Layer 7 of a small transformer language model trained on English Wikipedia (15 layers, counted from 0, width 128).
A neuron's activation on a vector x is SiLU(gate . x) times (in . x), where the dot is the dot product.

Input weights of the MLP neurons that the questions are about. A number n stands for (n - 500) times 0.00089.
n16 gate: 444,572,233,110,526,784,531,619,483,504,309,558,479,584,767,530,714,534,317,388,513,434,347,420,444,780,517,253,566,478,644,554,653,430,610,487,465,504,674,338,760,577,891,487,609,479,403,682,522,633,430,509,745,500,404,649,581,521,526,294,649,587,562,576,462,444,386,662,708,436,451,673,635,564,446,274,304,445,55,410,419,483,764,449,584,469,694,504,288,394,538,487,737,607,732,713,270,465,608,514,618,469,469,402,482,547,417,907,386,653,431,496,456,518,632,213,673,403,500,352,500,547,441,358,536,597,324,683
n31 gate: 433,400,482,547,532,449,505,632,572,645,533,450,789,643,347,320,657,482,703,438,647,757,495,470,253,526,280,500,536,633,423,703,293,766,605,367,623,306,527,90,777,527,636,284,608,444,799,247,374,350,277,544,566,308,763,337,685,323,567,234,401,768,673,365,531,478,450,109,612,439,390,646,326,412,346,399,324,513,523,447,369,340,548,535,335,481,404,469,437,285,360,456,565,579,820,509,504,469,473,579,533,609,477,337,604,473,609,675,618,495,625,762,591,173,504,432,545,290,500,423,496,261,448,504,518,443,531,316
n224 gate: 430,620,582,500,596,543,441,462,624,779,535,424,464,591,387,350,585,597,407,276,428,496,670,683,277,609,492,439,459,557,777,440,512,438,351,316,542,451,537,79,343,186,504,605,448,445,675,693,334,524,626,358,625,500,548,384,298,407,394,622,342,307,479,328,315,763,450,433,574,726,551,471,472,358,599,403,480,388,726,394,327,623,585,451,448,624,525,525,763,573,496,533,773,569,688,647,532,447,574,701,607,550,626,715,575,394,617,643,550,115,537,271,696,445,374,479,365,480,536,492,727,439,516,456,686,644,447,686
n241 gate: 621,168,533,509,508,820,238,593,291,537,749,236,604,604,358,328,487,652,492,196,300,450,554,612,521,305,129,463,425,475,425,620,316,689,488,512,356,361,404,508,650,562,458,570,564,600,584,549,458,471,727,899,544,384,452,474,443,467,380,459,357,517,555,127,488,458,471,624,517,451,380,700,714,484,635,542,357,715,538,574,545,537,369,525,645,608,449,550,562,688,504,430,788,586,554,627,333,512,500,509,331,618,479,648,298,595,517,601,365,609,401,512,614,714,746,475,380,476,313,567,336,562,440,376,568,573,286,609
n245 gate: 368,474,195,621,362,413,568,282,566,547,371,540,525,458,560,466,581,427,435,331,347,739,478,593,574,354,359,629,602,644,381,259,628,540,753,439,429,638,518,465,529,491,940,349,823,222,349,658,421,535,508,682,422,601,665,500,621,504,522,257,451,425,464,483,367,618,765,155,465,638,586,410,496,832,542,643,211,385,652,422,659,483,517,470,572,623,491,583,504,547,273,513,457,582,356,339,780,579,452,268,514,442,571,457,429,569,469,384,295,668,452,674,172,369,409,473,609,385,928,571,453,673,538,698,730,547,439,478
n308 gate: 619,277,639,455,354,769,513,474,253,508,509,352,663,570,604,308,408,579,513,487,596,598,261,344,446,637,538,309,449,605,445,398,564,397,558,361,383,417,508,483,411,286,332,446,352,382,582,579,402,542,569,416,527,585,463,708,283,780,361,513,701,640,509,459,732,347,299,565,305,151,435,288,434,304,796,491,458,880,715,504,521,559,504,668,578,474,448,517,386,592,351,286,335,617,609,517,621,382,685,720,637,470,254,492,286,248,509,522,530,347,420,732,367,382,563,353,648,645,545,560,504,408,627,337,317,739,429,658
n16 in: 555,451,463,427,477,395,780,304,754,491,582,528,562,371,396,708,737,486,210,505,524,170,444,265,37,360,661,328,421,189,449,198,449,635,365,450,594,446,477,319,706,577,631,491,549,522,449,500,444,586,650,263,616,560,549,524,328,714,628,733,626,362,313,357,563,505,486,571,335,279,609,524,563,581,363,632,482,617,299,523,617,591,514,377,442,629,613,271,620,663,437,646,549,749,267,434,590,395,303,634,313,472,884,564,421,372,584,413,687,648,372,445,975,457,414,505,679,711,249,259,468,495,491,619,561,361,682,444
n31 in: 704,483,293,243,623,351,375,416,517,496,505,451,567,563,419,372,531,556,410,354,411,461,513,479,290,377,430,670,631,423,483,282,207,692,750,349,553,654,526,667,479,569,557,585,546,475,628,453,600,509,492,564,391,613,533,464,654,346,539,423,386,444,328,276,407,413,483,742,517,198,612,589,196,410,396,487,590,407,191,688,360,750,649,603,677,590,416,716,340,611,93,641,398,513,448,434,100,405,599,464,305,456,438,333,566,444,417,345,707,618,371,366,583,482,632,522,504,382,420,591,218,329,404,292,669,382,414,112
n224 in: 404,475,764,629,469,428,311,566,517,744,436,504,408,635,300,282,787,586,389,517,482,258,588,769,375,487,417,487,509,465,789,290,399,588,534,297,407,710,727,509,347,263,584,427,567,329,721,806,342,517,600,427,637,461,626,486,543,616,431,435,372,622,367,263,296,417,390,408,565,585,366,366,564,273,471,558,294,492,788,513,496,686,491,328,191,617,651,418,705,637,470,565,598,466,561,642,581,400,617,821,486,739,584,775,610,500,491,656,633,298,509,322,474,746,423,429,470,576,700,512,453,470,248,420,800,627,358,518
n241 in: 322,389,433,464,684,654,535,435,551,625,518,578,459,349,463,358,443,709,479,446,353,581,564,430,550,330,623,492,568,714,436,426,419,466,711,466,591,512,296,417,379,399,260,546,492,439,457,727,577,429,646,446,567,568,431,522,775,433,546,634,239,326,397,471,413,398,389,492,601,521,404,686,693,463,484,651,342,698,599,446,446,458,650,772,771,482,862,639,453,666,537,270,483,321,714,552,475,605,471,663,796,504,500,650,761,550,534,317,238,419,622,870,500,374,554,655,521,314,405,637,467,730,749,606,644,277,144,602
n245 in: 662,694,496,299,463,627,612,340,563,642,363,690,526,587,376,478,342,469,691,357,477,550,482,670,607,633,111,367,682,554,745,548,323,655,557,437,371,571,658,687,762,772,779,576,286,474,486,676,763,634,690,576,637,644,470,434,376,375,823,245,582,365,546,91,544,676,264,526,568,469,769,555,702,451,595,486,704,663,372,656,655,478,509,241,408,276,394,365,468,367,659,643,694,598,607,786,611,518,590,331,519,628,459,393,532,433,678,500,390,582,451,653,404,532,576,390,504,355,707,607,513,602,322,639,556,241,656,686
n308 in: 383,605,530,573,522,639,473,302,600,577,387,531,412,429,690,432,629,317,355,380,332,456,783,450,551,419,647,708,818,740,665,354,557,304,580,436,632,364,704,355,286,119,513,615,621,504,627,298,600,290,533,590,418,474,508,505,602,628,543,316,513,318,619,538,589,669,600,525,578,508,669,434,433,526,595,619,385,432,496,615,597,539,742,226,466,191,421,702,539,215,437,218,719,402,534,314,653,431,470,621,315,627,606,329,561,410,601,267,711,383,586,289,750,504,82,447,491,445,563,632,602,419,750,533,522,517,414,583

Each question shows a token from some text and the vector x that enters the MLP there. A number n stands for (n - 500) times 0.0074.

")": 488,380,562,505,361,530,629,470,378,493,495,633,558,613,634,524,442,533,603,486,589,377,427,637,536,283,573,461,702,374,558,355,451,581,472,382,604,546,422,590,610,552,629,657,497,413,324,502,358,602,532,559,205,703,553,408,493,348,385,522,333,308,487,509,304,531,583,577,473,491,319,514,603,505,664,522,474,529,378,609,500,454,522,533,512,568,577,380,445,439,438,593,648,388,642,620,557,464,616,438,533,551,504,606,550,492,706,513,575,461,370,360,524,301,422,516,458,366,396,595,519,378,487,458,394,547,614,542
Which neuron fires most, and how strongly? n245, at about 0.27

" Shanghai": 327,498,452,409,436,528,587,486,202,420,530,494,572,607,477,402,471,428,578,598,343,492,462,436,394,365,601,660,620,450,572,601,410,465,514,446,567,417,455,551,522,476,422,673,425,381,325,486,469,371,423,512,169,498,535,369,549,327,506,632,604,504,527,401,429,397,527,496,636,362,399,491,619,639,693,620,470,412,417,562,534,370,430,394,453,614,576,533,699,362,420,528,317,452,622,516,392,477,587,438,583,520,532,700,407,443,621,631,489,331,265,468,552,405,491,635,361,401,549,477,579,434,496,510,415,607,463,490
The neuron with the highest activation: n16

"%": 552,312,434,371,338,525,588,580,525,440,230,585,487,554,587,506,428,393,575,572,402,400,492,443,462,368,519,462,711,444,573,472,700,590,500,433,642,441,477,443,583,532,651,665,712,329,572,389,252,619,628,506,324,525,563,448,491,354,462,574,412,431,493,585,444,517,467,539,438,423,351,551,624,433,434,536,512,425,300,573,514,567,492,512,529,587,483,518,565,493,460,530,583,442,391,554,594,508,484,352,448,680,449,714,491,310,653,660,664,441,369,507,382,398,337,457,498,352,441,717,473,328,418,623,359,610,357,540
The two highest activations, in order: n16, n31

".": 488,472,308,505,456,438,579,440,450,427,333,608,484,450,544,562,503,539,563,586,430,405,357,491,340,390,509,626,620,253,663,560,561,695,561,461,654,442,456,661,519,598,413,479,416,380,373,462,449,524,560,387,227,499,536,426,656,379,572,427,297,448,608,571,601,620,587,567,558,408,357,514,506,283,601,635,370,528,475,562,591,497,480,542,631,649,463,332,557,440,418,598,689,543,637,616,578,381,566,417,474,618,377,503,701,472,652,581,677,599,314,424,576,363,545,614,458,417,434,650,481,291,487,570,432,526,347,624
The neuron with the highest activation: n31

"4": 571,399,574,323,302,409,442,541,558,307,433,586,536,531,572,587,407,499,602,661,462,331,336,538,629,466,730,473,685,437,615,511,465,397,484,411,675,364,438,589,436,528,425,604,456,363,390,276,355,459,564,602,258,363,601,568,622,427,472,502,487,393,469,441,572,421,518,531,536,368,465,498,526,476,530,631,465,539,392,713,637,514,500,483,287,625,459,523,482,335,417,320,482,503,445,577,472,377,590,542,527,563,410,653,579,489,663,517,632,464,380,493,469,398,528,434,531,343,343,594,513,496,500,358,426,422,372,561
The neuron with the highest activation: n308

"0": 509,459,369,441,303,404,501,620,672,408,465,608,486,673,616,755,510,498,477,460,563,471,438,495,503,434,687,615,584,412,504,553,479,427,438,298,595,537,492,550,455,611,407,568,479,420,349,450,459,475,556,509,256,464,559,247,526,201,367,515,452,487,523,524,547,321,576,516,427,526,266,427,463,596,525,549,477,477,444,635,625,534,432,428,324,574,451,281,600,382,475,547,618,633,622,600,561,417,565,310,368,518,332,438,611,467,661,620,655,374,466,454,620,478,451,535,581,430,502,582,543,480,512,424,413,685,398,626
The neuron with the highest activation: n241

"ino": 493,459,538,363,454,385,553,645,207,400,504,476,497,654,586,347,316,484,604,629,296,478,428,443,562,478,658,471,510,509,535,533,312,366,434,523,583,454,536,609,379,586,469,611,396,379,451,415,500,503,518,629,260,522,539,402,554,442,372,379,494,343,473,399,491,401,446,581,663,478,473,488,391,348,625,588,609,312,339,649,457,585,474,453,339,635,521,516,535,275,687,425,244,555,782,631,512,455,561,609,571,535,572,535,434,399,632,582,586,554,377,535,480,388,521,542,394,469,525,696,587,416,487,469,443,610,458,363
The neuron with the highest activation: n16

" to": 487,468,519,517,387,603,614,672,530,394,243,535,480,487,657,580,306,495,543,493,586,510,485,489,475,387,535,533,695,418,688,475,587,627,430,352,601,443,516,565,561,524,474,720,526,418,357,453,576,521,499,276,225,551,632,476,440,395,580,408,357,467,618,324,381,465,584,485,640,336,420,484,643,548,585,755,454,302,527,492,568,598,469,450,598,622,475,409,530,478,690,565,630,479,395,631,593,445,424,407,533,448,398,573,480,624,505,562,595,430,467,475,444,451,634,600,397,586,461,603,506,383,351,448,401,335,708,424
The neuron with the highest activation: n241

" team": 317,420,597,516,463,445,521,559,396,514,417,581,413,647,600,420,332,563,588,330,257,488,499,494,493,420,485,333,676,475,572,387,663,576,487,407,667,565,447,440,542,491,455,613,614,322,319,371,543,702,545,451,221,540,584,298,622,522,308,547,494,437,550,506,446,448,440,602,450,466,351,484,589,439,744,458,468,285,452,603,531,563,549,439,580,592,608,553,555,516,555,624,567,413,538,583,488,465,443,338,579,601,495,580,396,529,635,538,687,471,327,569,514,374,284,646,457,273,466,552,489,331,443,557,444,593,442,488
The three highest activations, in order: n224, n241, n16

"6": 492,355,485,466,421,391,403,606,478,352,625,669,548,611,587,526,425,514,606,689,426,440,414,589,538,468,706,499,684,418,587,633,484,488,435,368,516,390,490,708,412,518,379,700,542,300,455,297,369,498,588,650,267,499,625,592,608,423,523,524,407,407,479,436,580,413,524,545,630,446,367,670,531,454,555,686,464,553,531,513,614,430,503,561,393,705,607,411,594,379,489,449,525,427,366,566,436,338,443,513,547,410,435,591,504,418,686,508,560,309,439,378,478,324,538,535,578,470,373,579,502,461,457,403,341,552,353,573
Which neuron fires most, and how strongly? n245, at about 0.45

"9": 586,379,494,391,361,360,445,600,514,320,493,520,463,570,500,597,429,448,548,607,468,390,349,502,641,516,719,457,673,383,625,512,496,387,471,355,637,435,417,602,439,462,422,746,418,405,319,345,340,441,655,590,264,345,599,566,614,436,452,461,489,424,387,488,637,498,538,613,564,348,463,528,478,452,547,690,435,537,499,667,575,547,495,499,314,633,548,504,541,263,429,397,560,478,414,579,593,344,564,492,454,529,490,646,604,472,630,506,529,403,331,467,505,400,462,417,478,384,371,515,560,531,572,268,362,427,366,542
The two highest activations, in order: n308, n245

" Chinese": 416,479,562,495,432,444,534,488,296,366,396,522,511,525,631,443,389,456,551,656,321,524,483,477,538,393,507,651,663,357,480,758,519,499,511,376,600,559,499,355,527,468,411,652,414,375,409,467,558,312,498,481,217,675,539,251,493,330,362,577,421,492,441,412,438,337,494,433,611,365,409,664,623,644,615,570,493,359,415,532,566,420,415,403,450,633,513,586,724,336,507,484,441,546,713,486,353,457,455,472,529,488,428,580,340,467,555,638,619,380,399,526,526,377,333,634,409,530,504,512,568,423,439,406,428,564,431,453
The neuron with the highest activation: n16

"\n": 575,389,294,586,439,512,623,444,473,374,467,574,577,539,633,674,307,563,526,560,448,448,361,594,565,351,545,536,639,502,577,502,478,594,466,428,478,647,403,663,675,467,533,655,611,392,399,443,329,534,599,408,242,425,544,390,555,312,542,526,234,379,701,574,571,530,570,481,597,393,367,521,526,512,748,602,491,627,632,587,445,658,420,531,488,529,628,423,433,500,390,617,684,556,728,630,477,274,583,415,410,572,550,558,448,481,599,585,575,487,478,582,598,353,613,556,356,498,524,546,650,434,410,593,582,572,508,540
The three highest activations, in order: n245, n241, n31

" ": 452,485,508,554,404,424,522,464,693,308,456,622,535,706,475,577,425,746,594,474,506,303,419,363,435,502,589,459,622,490,470,481,577,535,442,381,748,408,444,583,536,561,493,561,605,358,424,345,557,488,511,452,329,719,536,340,428,331,449,566,457,493,568,427,417,259,562,636,410,415,349,457,434,619,652,601,507,483,672,557,498,541,476,421,503,607,503,523,439,452,561,561,557,395,799,627,613,388,525,384,460,474,445,574,562,426,580,513,588,372,450,527,545,370,548,652,533,526,484,466,495,244,546,665,457,594,338,445
The two highest activations, in order: n31, n245

"'": 422,465,519,429,299,431,555,632,421,571,298,588,424,475,568,454,484,523,505,529,212,414,336,514,667,321,408,694,470,451,601,411,390,447,361,518,609,517,497,595,579,545,559,446,409,437,321,401,521,406,517,417,218,605,515,368,585,433,490,512,273,336,330,573,371,454,447,586,522,408,400,586,482,509,659,596,484,417,491,540,430,556,415,437,500,665,429,596,514,413,614,593,600,484,561,581,590,493,444,135,631,375,377,640,393,589,744,623,596,499,399,362,633,369,522,710,593,467,517,479,525,556,491,559,391,452,405,555
The neuron with the highest activation: n245

" of": 429,590,452,556,552,645,609,541,629,233,434,546,347,438,464,442,387,608,547,600,245,403,481,533,408,390,472,428,594,357,525,402,644,464,443,418,629,426,568,730,711,432,507,612,623,221,378,370,325,534,501,462,297,609,572,399,542,549,560,555,357,368,389,416,545,578,542,544,627,443,398,569,665,519,425,685,418,435,455,545,382,280,389,476,529,603,308,589,586,388,613,465,606,575,387,514,540,464,594,503,461,400,395,648,597,479,489,434,652,547,443,435,580,445,740,652,616,522,518,516,589,332,550,412,402,438,487,225
Which neuron fires most, and how strongly? n224, at about 0.17

"2": 406,538,383,509,446,306,529,693,632,422,399,544,514,692,465,627,492,609,689,557,552,500,505,438,674,522,671,537,571,504,552,692,642,474,404,303,522,608,422,695,648,522,421,419,501,427,370,345,358,508,537,543,226,581,685,485,514,353,611,559,420,507,493,498,390,566,532,480,548,495,322,478,567,478,564,540,457,548,476,682,593,492,479,435,424,634,531,505,533,518,592,560,704,523,542,672,540,360,421,252,502,442,399,544,492,319,631,616,616,407,231,502,648,408,498,494,485,304,511,627,448,464,451,419,377,654,447,622
The neuron with the highest activation: n308

" |": 481,443,445,433,364,423,569,475,503,459,426,568,464,510,526,655,410,580,593,522,423,390,431,489,455,340,520,614,701,573,510,485,469,469,380,351,647,565,373,665,499,610,489,601,521,372,341,409,411,613,534,660,285,582,559,467,544,357,445,525,295,535,608,499,553,634,561,520,532,416,337,480,513,496,642,607,389,497,478,618,342,542,535,630,469,609,565,427,439,467,492,560,626,409,533,622,556,364,484,411,439,534,428,558,507,365,658,706,565,445,379,468,605,474,514,589,401,447,341,701,629,332,405,515,500,573,736,508
The neuron with the highest activation: n308

"din": 419,315,521,570,392,445,553,509,336,433,501,375,370,563,598,471,227,388,445,604,511,411,432,570,359,381,519,395,652,494,407,433,315,405,500,640,544,564,451,620,462,539,460,659,553,424,493,466,402,523,425,660,272,541,411,462,616,437,662,563,548,528,489,450,687,465,521,674,638,444,248,452,567,513,619,775,557,419,475,327,546,337,546,465,478,739,465,568,538,381,584,497,448,478,527,572,559,530,320,574,491,563,519,539,443,436,586,684,449,401,395,286,466,411,611,484,474,257,630,528,563,432,559,571,435,620,416,440
The three highest activations, in order: n16, n224, n31

"s": 579,405,571,502,542,458,799,665,292,514,250,538,368,514,480,540,408,466,494,533,332,441,439,358,531,305,689,579,515,539,551,462,457,600,648,349,430,385,489,571,409,555,605,685,299,506,514,541,343,528,617,373,157,615,641,399,558,382,558,520,438,428,543,563,548,487,488,505,576,454,456,428,477,412,476,525,468,505,546,548,589,544,705,461,477,573,490,479,529,449,495,598,700,396,489,535,645,372,488,437,491,481,408,664,470,502,626,577,545,436,514,287,493,424,687,593,452,463,598,594,570,265,512,606,551,481,285,524
The two highest activations, in order: n224, n16

"R": 485,400,528,418,387,497,620,523,281,563,297,561,551,583,585,608,427,429,557,427,341,425,482,534,487,253,757,434,575,379,546,652,463,490,441,594,500,474,586,508,374,533,273,627,553,441,418,634,250,329,520,437,345,516,556,451,589,394,477,476,521,364,471,443,388,353,421,592,537,665,350,588,519,555,557,603,524,406,457,588,649,518,568,629,381,570,523,497,564,318,661,402,448,535,633,672,506,506,452,603,531,569,396,520,410,320,626,691,563,321,414,440,394,418,755,644,423,368,579,594,363,397,545,468,431,559,403,497
The neuron with the highest activation: n241

"km": 581,419,366,478,531,502,697,512,379,508,485,573,556,672,497,594,405,423,449,592,384,476,295,380,534,366,522,477,574,554,337,371,490,581,550,399,529,414,434,590,589,521,632,647,543,418,574,468,417,530,414,377,410,414,582,433,547,573,555,390,443,262,651,536,538,315,612,486,538,333,489,590,750,604,575,599,529,388,257,464,465,467,662,470,382,489,455,669,650,440,338,344,420,537,489,478,666,428,617,432,523,522,426,713,523,331,682,710,519,476,404,317,386,472,469,477,545,325,333,630,533,258,426,527,453,662,344,405
The two highest activations, in order: n31, n16

"SN": 438,340,438,494,397,420,695,601,248,563,281,504,518,647,558,658,542,373,512,470,428,403,411,425,465,436,695,498,623,349,562,507,411,539,455,522,662,443,570,630,322,563,489,590,443,470,353,672,319,367,425,548,266,545,684,412,443,453,450,579,476,409,546,462,642,359,443,603,573,542,469,513,530,353,563,727,473,464,394,671,571,488,407,541,455,591,516,339,557,374,435,370,395,453,594,669,558,381,528,396,380,576,456,577,319,431,685,663,624,364,262,550,544,496,489,600,396,383,643,562,598,355,525,370,462,664,475,495
The three highest activations, in order: n308, n245, n241

"1": 489,650,451,539,282,492,537,616,649,409,387,572,509,678,533,625,529,598,573,591,556,483,330,517,455,456,620,493,530,409,665,672,437,467,506,267,669,558,433,571,467,626,452,581,465,394,269,539,546,522,531,482,249,539,605,383,553,392,556,581,527,459,567,445,528,322,672,582,547,508,241,405,428,435,579,545,510,617,565,583,785,485,467,479,448,566,443,462,494,557,504,502,581,563,538,634,568,471,459,283,338,427,411,438,581,280,727,528,616,388,377,562,606,559,515,500,515,340,464,595,648,439,533,420,438,659,386,556
Which neuron fires most, and how strongly? n241, at about 0.25